Layer 13 of a small transformer language model trained on English Wikipedia (16 layers, counted from 0, width 128).
A neuron adds its activation times its output weights to the MLP's output. To switch it off is to set its activation to zero at one token and run the rest of the model.

Output weights of the MLP neurons that the questions are about. A number n stands for (n - 500) times 0.00068.
n0: 322,619,630,673,468,379,613,362,589,374,412,377,420,759,602,459,466,513,516,488,506,506,488,550,599,702,480,673,500,620,500,542,309,626,619,485,646,527,424,577,619,512,445,481,512,160,426,366,454,487,425,490,497,283,546,614,516,518,614,510,309,493,436,434,656,467,459,279,613,494,491,601,500,517,276,423,562,534,513,678,547,396,460,429,473,450,539,355,654,454,536,528,491,368,414,445,300,494,428,245,529,464,525,547,521,388,426,616,383,525,436,503,565,506,521,506,250,690,573,270,503,322,402,521,560,553,470,460
n14: 328,477,667,675,549,461,456,402,530,239,511,489,512,425,591,524,474,527,528,514,536,497,618,577,641,567,633,321,565,642,457,601,576,426,427,563,582,584,331,485,481,793,687,442,438,562,552,530,632,440,355,664,556,594,306,512,599,630,438,402,564,556,569,506,503,485,491,434,384,395,644,269,567,843,443,433,393,596,555,503,516,419,436,468,365,491,384,470,500,389,543,704,374,522,500,467,340,509,506,528,514,517,544,483,468,595,520,625,527,530,577,287,523,479,695,531,626,609,338,682,394,640,719,566,545,410,579,465
n56: 397,497,611,431,740,657,436,592,488,217,592,435,521,362,628,404,448,590,572,403,681,408,577,270,503,512,539,515,456,569,491,345,292,508,455,612,575,436,540,423,403,401,570,473,468,586,570,591,462,554,494,555,433,583,564,346,521,469,573,646,387,233,500,463,535,454,315,428,384,525,509,331,285,432,514,593,449,404,394,351,563,524,612,671,557,346,582,470,532,460,641,355,584,302,588,492,518,509,509,552,542,449,447,339,354,614,555,378,608,530,535,409,452,524,494,620,437,626,527,385,414,601,433,380,681,473,441,626
n75: 676,260,393,500,422,348,482,546,630,396,338,358,546,338,532,565,494,645,468,573,431,618,650,491,645,618,560,446,452,468,563,444,549,592,456,403,397,529,544,283,487,645,628,419,542,574,303,273,377,613,343,336,614,328,494,390,531,396,485,497,449,490,424,529,444,532,561,435,658,462,532,642,547,117,402,601,546,431,503,442,487,641,627,521,465,433,497,415,521,367,485,476,531,258,491,483,430,541,463,584,431,410,473,677,518,403,500,706,396,375,382,417,601,606,244,693,405,591,555,618,458,483,381,561,520,527,581,407
n91: 663,735,481,711,424,649,515,476,424,460,359,582,524,607,686,416,459,497,462,534,352,649,500,390,577,625,492,438,420,503,640,518,509,673,415,325,658,500,411,265,428,437,412,341,580,465,378,470,385,357,528,608,550,612,638,617,497,621,427,503,486,534,348,452,520,574,443,391,333,483,445,565,530,389,333,596,382,389,713,379,554,341,584,515,540,473,628,491,465,720,457,533,479,433,627,547,286,393,488,613,371,517,488,397,440,578,623,426,458,341,651,371,542,542,523,546,518,552,602,351,568,556,629,429,519,440,540,474
n142: 475,581,619,598,569,562,460,608,684,603,374,327,545,469,488,529,515,274,523,534,305,449,457,497,513,568,553,563,500,480,706,458,617,518,415,386,497,482,601,418,436,476,365,559,361,523,251,443,560,238,427,401,346,626,645,543,330,551,535,516,413,553,515,595,419,444,522,466,446,546,574,378,642,619,633,705,473,522,623,524,639,683,639,250,666,589,409,551,566,248,657,332,320,370,399,559,471,624,378,369,593,518,490,629,423,506,400,457,510,532,452,440,346,503,566,534,494,457,555,475,402,530,222,430,548,426,321,472
n172: 664,480,405,541,518,362,601,438,500,247,489,511,416,397,574,345,554,530,373,335,447,412,583,479,585,446,610,529,652,541,485,575,422,24,527,554,606,583,594,649,357,427,665,515,375,606,415,415,375,621,542,521,302,407,529,558,417,397,410,482,258,389,423,421,649,476,518,437,468,441,409,494,385,280,601,450,349,480,362,617,578,390,557,419,537,497,572,597,445,482,454,518,491,541,365,271,424,428,482,639,436,441,506,558,671,494,584,445,488,539,484,447,545,494,581,409,497,452,446,536,723,817,520,517,424,639,556,323
n178: 667,363,581,497,497,592,453,299,668,683,596,437,509,483,566,388,445,695,642,569,455,542,439,383,345,341,355,482,700,554,606,445,375,376,543,598,475,322,439,637,494,523,432,549,568,465,663,360,426,515,660,279,577,434,515,472,488,400,491,312,475,541,422,578,392,675,376,488,602,468,419,282,508,489,446,690,355,435,479,426,305,419,596,488,590,652,340,596,376,616,645,506,536,345,628,358,602,526,512,596,523,612,551,469,367,399,565,559,430,470,432,617,597,422,543,509,503,569,521,543,413,523,294,506,522,476,514,556
n189: 614,477,476,615,344,572,469,441,681,494,483,735,563,429,570,509,491,446,448,404,522,673,574,494,366,667,388,474,561,422,439,554,497,622,413,353,491,481,528,475,503,567,517,599,509,489,554,616,294,459,704,649,601,646,543,509,662,492,471,422,430,531,545,464,720,457,677,480,550,500,664,494,441,469,614,633,469,382,664,292,500,588,457,434,514,520,341,503,462,570,423,468,385,506,446,443,480,585,582,599,500,469,813,585,341,571,500,376,476,388,557,676,683,547,494,430,674,472,473,350,436,367,632,500,585,471,494,552
n221: 569,491,620,645,567,621,459,274,271,296,410,492,650,448,454,486,451,609,479,541,495,483,465,534,508,417,411,544,486,590,603,486,445,633,457,421,566,537,478,413,586,613,564,546,564,495,369,576,528,426,406,347,698,470,405,558,438,479,467,335,497,408,514,470,274,456,316,516,494,559,516,482,423,465,658,476,382,558,391,553,419,557,492,461,546,804,642,407,695,477,508,528,520,509,698,584,545,563,483,393,632,600,385,659,478,619,589,573,503,511,500,657,553,376,525,345,437,443,460,453,410,687,589,524,645,392,400,517
n354: 520,500,444,408,451,451,491,774,421,318,624,418,649,465,506,630,552,349,384,267,651,634,618,631,550,655,325,553,369,393,422,356,461,500,573,586,446,556,457,426,469,449,521,482,562,710,457,414,574,452,295,416,365,589,476,466,356,489,400,466,539,441,460,440,503,357,488,471,491,491,382,441,557,648,483,607,300,389,360,689,418,491,471,740,549,500,439,569,529,618,679,524,422,413,409,586,604,451,320,448,475,585,426,534,373,598,579,589,461,464,532,616,446,298,503,443,428,474,437,566,420,449,646,491,344,413,435,524
n369: 590,337,533,299,529,421,657,600,620,621,270,651,494,553,428,645,528,354,476,434,505,354,508,477,497,380,409,548,503,308,425,462,696,564,330,500,391,562,511,652,409,409,410,453,440,497,361,417,500,385,478,443,370,522,520,390,486,492,540,701,322,596,345,511,525,363,572,433,549,333,458,539,542,678,697,522,435,460,456,514,604,517,506,520,481,637,476,517,449,536,344,474,621,460,509,545,491,508,281,429,527,429,428,522,625,648,661,467,491,688,528,382,456,603,572,583,375,409,265,538,543,413,494,431,497,549,437,557
n414: 541,745,430,526,513,509,521,528,497,307,361,453,619,381,653,546,405,540,571,444,589,592,473,570,518,538,537,437,442,451,392,516,525,369,422,562,568,214,568,564,581,412,374,519,545,525,544,430,315,589,626,726,485,341,576,538,543,607,787,484,675,407,524,459,434,567,442,396,733,430,550,516,500,533,433,569,648,467,494,581,448,340,396,518,577,326,425,568,621,532,604,637,506,513,481,673,500,268,491,547,526,573,619,506,349,382,644,245,494,673,510,313,361,518,463,515,720,420,441,599,601,616,416,550,395,522,474,521
n439: 573,462,559,394,532,387,519,554,419,565,494,473,436,677,582,359,456,549,554,599,393,602,395,469,466,581,622,556,650,376,361,526,517,567,299,566,503,548,283,402,368,519,679,462,477,546,515,358,435,426,633,544,368,421,365,586,540,565,657,389,602,485,387,639,467,654,537,291,631,606,569,447,397,414,532,357,473,668,622,629,609,468,569,450,420,497,544,491,480,767,528,568,506,488,523,505,472,481,586,412,433,364,574,495,437,367,531,468,454,606,577,599,478,560,547,599,330,522,523,522,520,70,447,459,451,343,410,579
n472: 425,584,407,372,604,469,377,514,352,489,429,521,594,495,581,545,404,471,580,473,489,354,554,466,403,380,597,533,511,598,465,474,529,519,520,397,503,347,443,656,462,478,539,526,581,472,405,310,395,365,599,547,350,532,364,843,418,324,392,538,631,624,592,382,631,474,384,408,646,444,329,445,482,944,508,527,449,481,337,542,590,444,361,508,422,696,411,562,445,480,429,466,514,443,420,437,503,481,441,610,487,404,458,592,598,371,511,486,622,540,545,503,548,525,574,389,506,587,398,288,503,633,437,619,557,545,436,450
n509: 595,510,598,642,341,540,399,461,451,222,438,422,327,562,512,518,532,605,535,459,420,576,388,452,524,506,373,581,434,413,627,522,627,630,590,515,346,497,365,418,733,424,461,590,545,689,422,488,338,470,497,361,431,576,326,566,549,635,521,697,482,573,459,523,441,427,717,397,652,857,488,368,528,770,413,457,491,506,302,489,474,598,503,548,509,358,288,473,560,472,582,551,628,592,398,585,567,615,436,572,460,561,394,586,500,520,452,628,555,690,536,410,491,600,261,474,460,283,595,463,545,649,470,480,607,540,529,458

Each question names a token from some text and the token that comes next. It shows the activations a of the neurons there, in the order above. A number n stands for (n - 500) times 0.0089.

Then comes g, the gradient of the next token's log-probability with respect to the MLP's output, scaled to length 1. A neuron's effect is roughly proportional to its activation times (output weights . g). A number n stands for (n - 500) times 0.00087.

"claim", then "ed"
a: 499,554,517,518,324,532,511,548,25,532,512,512,423,506,518,511
g: 440,388,370,641,402,526,498,369,460,480,576,348,616,429,393,832,531,621,548,560,505,485,551,611,615,499,354,371,522,419,589,636,637,519,435,526,379,277,475,531,529,465,373,457,482,472,600,416,462,559,653,494,572,505,404,500,393,533,573,570,468,514,403,475,589,483,451,488,541,522,607,553,579,623,600,758,409,565,444,498,563,482,537,838,513,455,760,512,481,555,365,332,472,781,607,519,501,578,604,617,578,501,338,548,676,271,330,509,600,655,429,554,549,440,432,461,487,538,387,461,483,529,467,524,399,590,534,549
Which neuron, switched off, lowers the next token's probability most? n189

"Human ", then "Development "
a: 508,422,515,500,529,546,492,529,487,502,510,546,407,348,524,548
g: 618,463,471,404,383,443,468,399,510,505,424,723,521,511,274,548,496,473,613,497,404,432,395,495,492,420,638,486,642,507,461,707,636,581,651,637,528,383,453,474,564,565,768,629,414,455,424,433,623,625,365,630,445,352,703,521,451,453,529,543,473,394,409,328,507,430,438,682,366,619,305,562,487,507,501,599,754,474,644,283,527,583,441,407,384,350,498,505,438,432,458,396,653,559,437,482,499,587,587,495,316,425,447,541,510,652,305,479,554,591,560,324,491,496,439,510,411,448,387,504,450,515,521,715,477,472,628,396
Which two neurons, each switched off alone, lower its probability most, in order? n439, n414

"op ", then "owner "
a: 501,521,500,463,490,563,513,526,527,512,495,517,494,486,502,544
g: 502,528,567,458,609,538,434,473,528,493,632,601,468,579,359,604,570,465,422,466,311,655,342,595,584,380,502,567,421,216,571,364,661,556,425,446,496,455,378,582,351,367,492,436,488,541,491,338,447,589,629,641,510,582,249,264,614,386,444,619,445,505,608,613,501,515,600,556,282,488,469,599,527,612,547,389,408,397,429,352,426,652,544,234,498,545,600,520,426,450,518,572,542,600,452,493,526,482,432,376,454,688,527,282,572,451,273,437,349,423,592,481,642,480,471,602,453,384,467,511,497,555,601,627,547,321,543,488
Which neuron, switched off, lowers the next token's probability most? n509

"long ", then "been "
a: 607,500,513,481,494,528,734,491,500,516,608,499,489,520,666,512
g: 329,438,321,580,502,580,385,435,538,456,617,355,530,447,531,404,407,516,509,363,443,519,602,551,536,555,447,544,402,522,571,397,438,389,622,568,596,531,645,518,793,647,604,476,459,448,463,495,313,420,446,583,473,665,625,578,528,550,644,714,308,486,136,453,576,287,468,306,618,498,631,495,401,464,603,384,503,435,492,511,439,397,716,631,641,558,497,447,448,541,513,542,537,474,509,504,406,562,634,393,529,626,392,494,382,603,386,640,469,543,306,538,564,532,475,495,585,463,583,394,517,543,357,444,593,580,698,571
Which neuron, switched off, raises the next token's probability most? n472

"both ", then "films "
a: 499,480,523,500,502,501,489,562,478,545,499,480,528,493,497,486
g: 555,672,494,639,423,654,531,364,480,597,452,405,518,444,459,466,502,584,580,438,407,656,526,450,494,703,473,468,502,183,477,540,492,476,606,342,466,653,449,634,357,710,459,462,548,329,614,555,615,686,604,427,499,389,278,639,584,546,400,564,476,544,376,640,422,384,660,519,640,483,633,481,604,465,593,389,645,734,525,429,521,581,532,633,633,550,418,559,440,587,394,485,514,651,298,441,675,436,338,614,402,585,441,554,517,591,548,448,634,442,464,458,451,703,535,689,440,370,439,524,506,511,525,525,511,515,523,433
Which neuron, switched off, raises the next token's probability most? n56

"GE", then "M "
a: 491,475,486,394,507,507,478,537,677,503,497,452,500,507,517,506
g: 486,536,483,592,401,642,484,333,528,478,676,437,582,686,502,471,482,453,506,474,461,464,621,588,246,502,378,522,582,476,448,605,439,460,516,508,466,464,511,480,461,456,530,570,543,687,462,523,598,413,460,573,304,463,372,500,550,712,748,476,570,493,468,437,520,439,591,419,685,495,558,561,427,582,565,477,495,424,542,462,449,653,259,410,244,385,422,497,304,508,616,486,386,595,341,405,446,768,531,488,405,688,447,302,555,482,365,424,435,660,468,278,538,440,589,289,450,360,583,614,572,445,360,382,570,515,532,494
Which neuron, switched off, lowers the next token's probability most? n75

"for ", then "the "
a: 501,498,501,495,501,511,508,506,503,490,462,318,518,502,509,351
g: 524,468,557,541,485,671,303,744,688,498,613,515,445,532,435,437,485,448,516,470,665,428,520,439,589,272,636,642,563,635,579,533,525,441,262,458,604,533,431,405,480,603,348,482,433,481,548,523,613,508,566,536,378,666,646,676,428,383,554,540,688,644,501,299,436,443,488,549,341,259,482,384,364,390,556,600,505,379,447,627,439,322,451,520,626,578,465,424,529,491,353,559,303,456,473,401,566,460,667,384,464,443,446,494,534,372,589,605,357,431,420,543,358,504,422,485,582,548,571,538,557,531,546,519,591,434,705,692
Which neuron, switched off, lowers the next token's probability most? n509

"D", then "ales"
a: 482,518,338,495,383,577,553,506,499,507,519,511,524,425,494,489
g: 614,384,219,472,544,632,650,603,481,513,518,278,472,444,528,462,408,534,502,640,565,515,578,362,464,396,486,579,639,439,566,481,503,408,515,659,369,349,563,521,525,571,557,526,609,357,606,565,597,486,245,659,535,554,579,368,487,548,498,464,347,756,364,634,434,524,365,536,393,686,562,618,465,510,541,333,591,499,501,592,460,333,377,592,322,454,599,513,585,470,604,478,428,689,497,429,595,512,553,370,595,708,427,362,409,517,557,481,488,385,466,583,424,598,493,465,414,586,451,389,580,438,471,465,434,637,237,645
Which neuron, switched off, lowers the next token's probability most? n91

"of ", then "Old "
a: 557,499,511,498,498,502,506,521,490,539,495,467,407,463,482,481
g: 466,476,515,628,422,560,594,440,395,520,524,563,559,521,442,533,648,563,351,503,631,577,521,496,503,464,446,556,504,515,340,286,520,591,623,349,470,392,399,377,493,504,600,652,566,354,483,668,454,304,457,367,624,584,296,370,588,523,431,621,396,245,450,583,597,509,298,513,595,481,469,560,426,512,485,365,410,589,429,463,567,627,539,508,436,591,700,311,665,606,660,425,703,457,557,350,583,663,461,525,386,564,451,656,530,581,389,315,586,561,583,463,743,376,466,422,503,454,560,495,441,516,424,495,417,490,251,448
Which two neurons, each switched off alone, lower its probability most, in order? n414, n221

"ent ", then "on "
a: 453,448,500,465,540,499,549,505,537,494,500,493,461,576,591,461
g: 296,456,550,493,745,314,670,571,645,549,672,541,509,767,535,697,528,596,557,347,358,345,343,531,404,352,573,453,469,539,521,668,463,481,295,521,403,459,479,452,481,384,521,405,532,438,593,531,495,250,505,492,456,379,447,389,446,524,643,513,527,607,412,491,440,366,512,513,564,481,528,526,440,492,410,573,466,330,543,485,516,611,373,283,503,469,436,517,640,493,561,667,284,468,677,490,340,544,629,423,502,365,517,580,659,465,532,590,431,481,562,571,488,300,509,421,490,397,550,316,429,467,563,543,571,526,554,707
Which neuron, switched off, lowers the next token's probability most? n439

"fled ", then "in "
a: 506,416,495,538,461,689,502,516,516,489,448,351,497,495,499,467
g: 477,503,618,592,472,401,463,557,656,528,538,638,414,450,444,698,422,425,504,353,590,526,684,487,423,408,440,574,682,614,702,450,477,415,342,405,578,542,589,302,642,388,376,581,341,510,552,387,449,445,423,465,587,645,483,431,495,465,414,518,589,609,453,526,336,527,490,692,585,679,373,335,648,414,647,576,648,607,509,460,631,670,707,464,583,407,412,563,494,621,446,583,535,594,465,533,545,395,502,644,424,606,345,381,298,400,456,586,510,359,551,365,548,548,499,653,391,687,447,357,638,478,576,496,580,540,397,500
Which neuron, switched off, lowers the next token's probability most? n142

"Oxford ", then "University "
a: 477,283,491,490,502,501,500,544,521,503,526,509,500,634,657,497
g: 611,558,459,396,562,498,537,514,427,358,556,581,570,519,446,494,601,446,573,635,565,379,493,531,362,445,629,654,456,647,396,390,441,521,438,607,699,564,292,410,510,390,446,514,603,643,596,656,579,490,555,591,395,383,389,473,580,586,429,330,451,287,471,593,541,414,455,327,480,510,802,506,561,475,637,582,592,602,429,582,638,604,593,428,524,596,532,601,435,523,572,622,434,376,419,776,603,246,567,544,706,291,567,535,453,408,552,554,520,592,661,613,478,529,529,566,643,472,412,532,461,464,596,604,343,489,369,487
Which neuron, switched off, lowers the next token's probability most? n439

"one ", then "of "
a: 483,501,421,477,501,493,544,489,532,544,511,474,481,494,496,486
g: 569,598,483,440,563,746,561,395,515,581,561,326,454,447,408,487,457,500,503,321,602,443,795,468,283,435,591,692,592,663,603,600,376,468,269,575,549,688,617,458,552,637,499,538,349,505,337,544,446,423,683,425,445,449,459,448,378,445,559,509,666,495,611,450,510,484,377,588,509,498,505,557,632,392,414,426,346,597,560,466,463,522,465,613,644,470,464,342,478,494,482,516,713,448,295,390,419,491,683,398,529,556,460,422,475,493,561,533,537,539,517,387,533,683,759,410,532,689,422,378,485,529,475,384,576,564,417,517
Which neuron, switched off, raises the next token's probability most? n56

"Me", then "thu"
a: 498,500,514,508,592,536,519,467,513,514,435,416,349,486,502,512
g: 611,639,445,523,442,486,453,463,454,551,586,463,540,553,442,436,621,466,226,606,519,647,360,603,510,649,315,550,599,597,479,547,280,570,580,638,602,597,563,421,480,482,432,534,691,669,399,568,459,462,559,236,629,414,525,511,666,402,501,492,476,355,544,653,497,566,495,618,365,435,584,590,562,450,303,467,578,608,424,660,611,351,295,427,537,610,486,360,479,488,668,593,502,673,608,427,461,574,534,664,541,508,499,458,503,543,327,434,645,424,390,579,423,573,476,463,318,507,405,743,428,442,445,525,457,517,475,308
Which neuron, switched off, lowers the next token's probability most? n369

"and ", then "long "
a: 502,513,508,505,516,481,500,532,353,497,554,434,553,503,488,505
g: 480,593,550,555,324,315,568,554,346,608,350,275,594,381,514,522,618,536,546,355,500,481,432,381,560,593,342,682,456,186,389,405,442,627,574,347,554,584,450,516,713,578,645,542,511,316,445,622,363,502,377,408,421,470,611,368,412,587,526,480,310,448,538,403,561,440,432,490,696,389,391,419,406,514,785,349,584,555,556,372,318,581,433,609,539,574,401,514,516,651,614,543,600,402,619,503,580,668,537,496,597,494,570,468,511,492,459,454,377,562,609,535,527,523,591,445,567,407,470,417,529,477,417,434,420,546,417,464
Which neuron, switched off, lowers the next token's probability most? n354

"GD", then "I "
a: 483,532,563,267,499,533,500,485,514,466,496,474,498,507,507,488
g: 503,382,515,645,359,576,452,595,460,572,511,568,444,584,523,476,578,523,578,445,386,701,484,633,422,526,821,415,468,464,649,366,330,375,367,472,493,702,620,476,467,546,427,604,557,529,626,669,379,703,654,458,681,657,532,571,437,534,509,341,557,568,704,586,453,369,406,613,620,514,644,464,306,446,587,371,474,388,515,544,569,427,506,527,356,603,670,458,576,362,524,600,483,374,532,431,385,497,404,708,555,490,483,365,414,595,443,541,541,512,638,406,557,539,518,640,445,535,503,451,432,608,424,579,712,487,399,363
Which neuron, switched off, lowers the next token's probability most? n56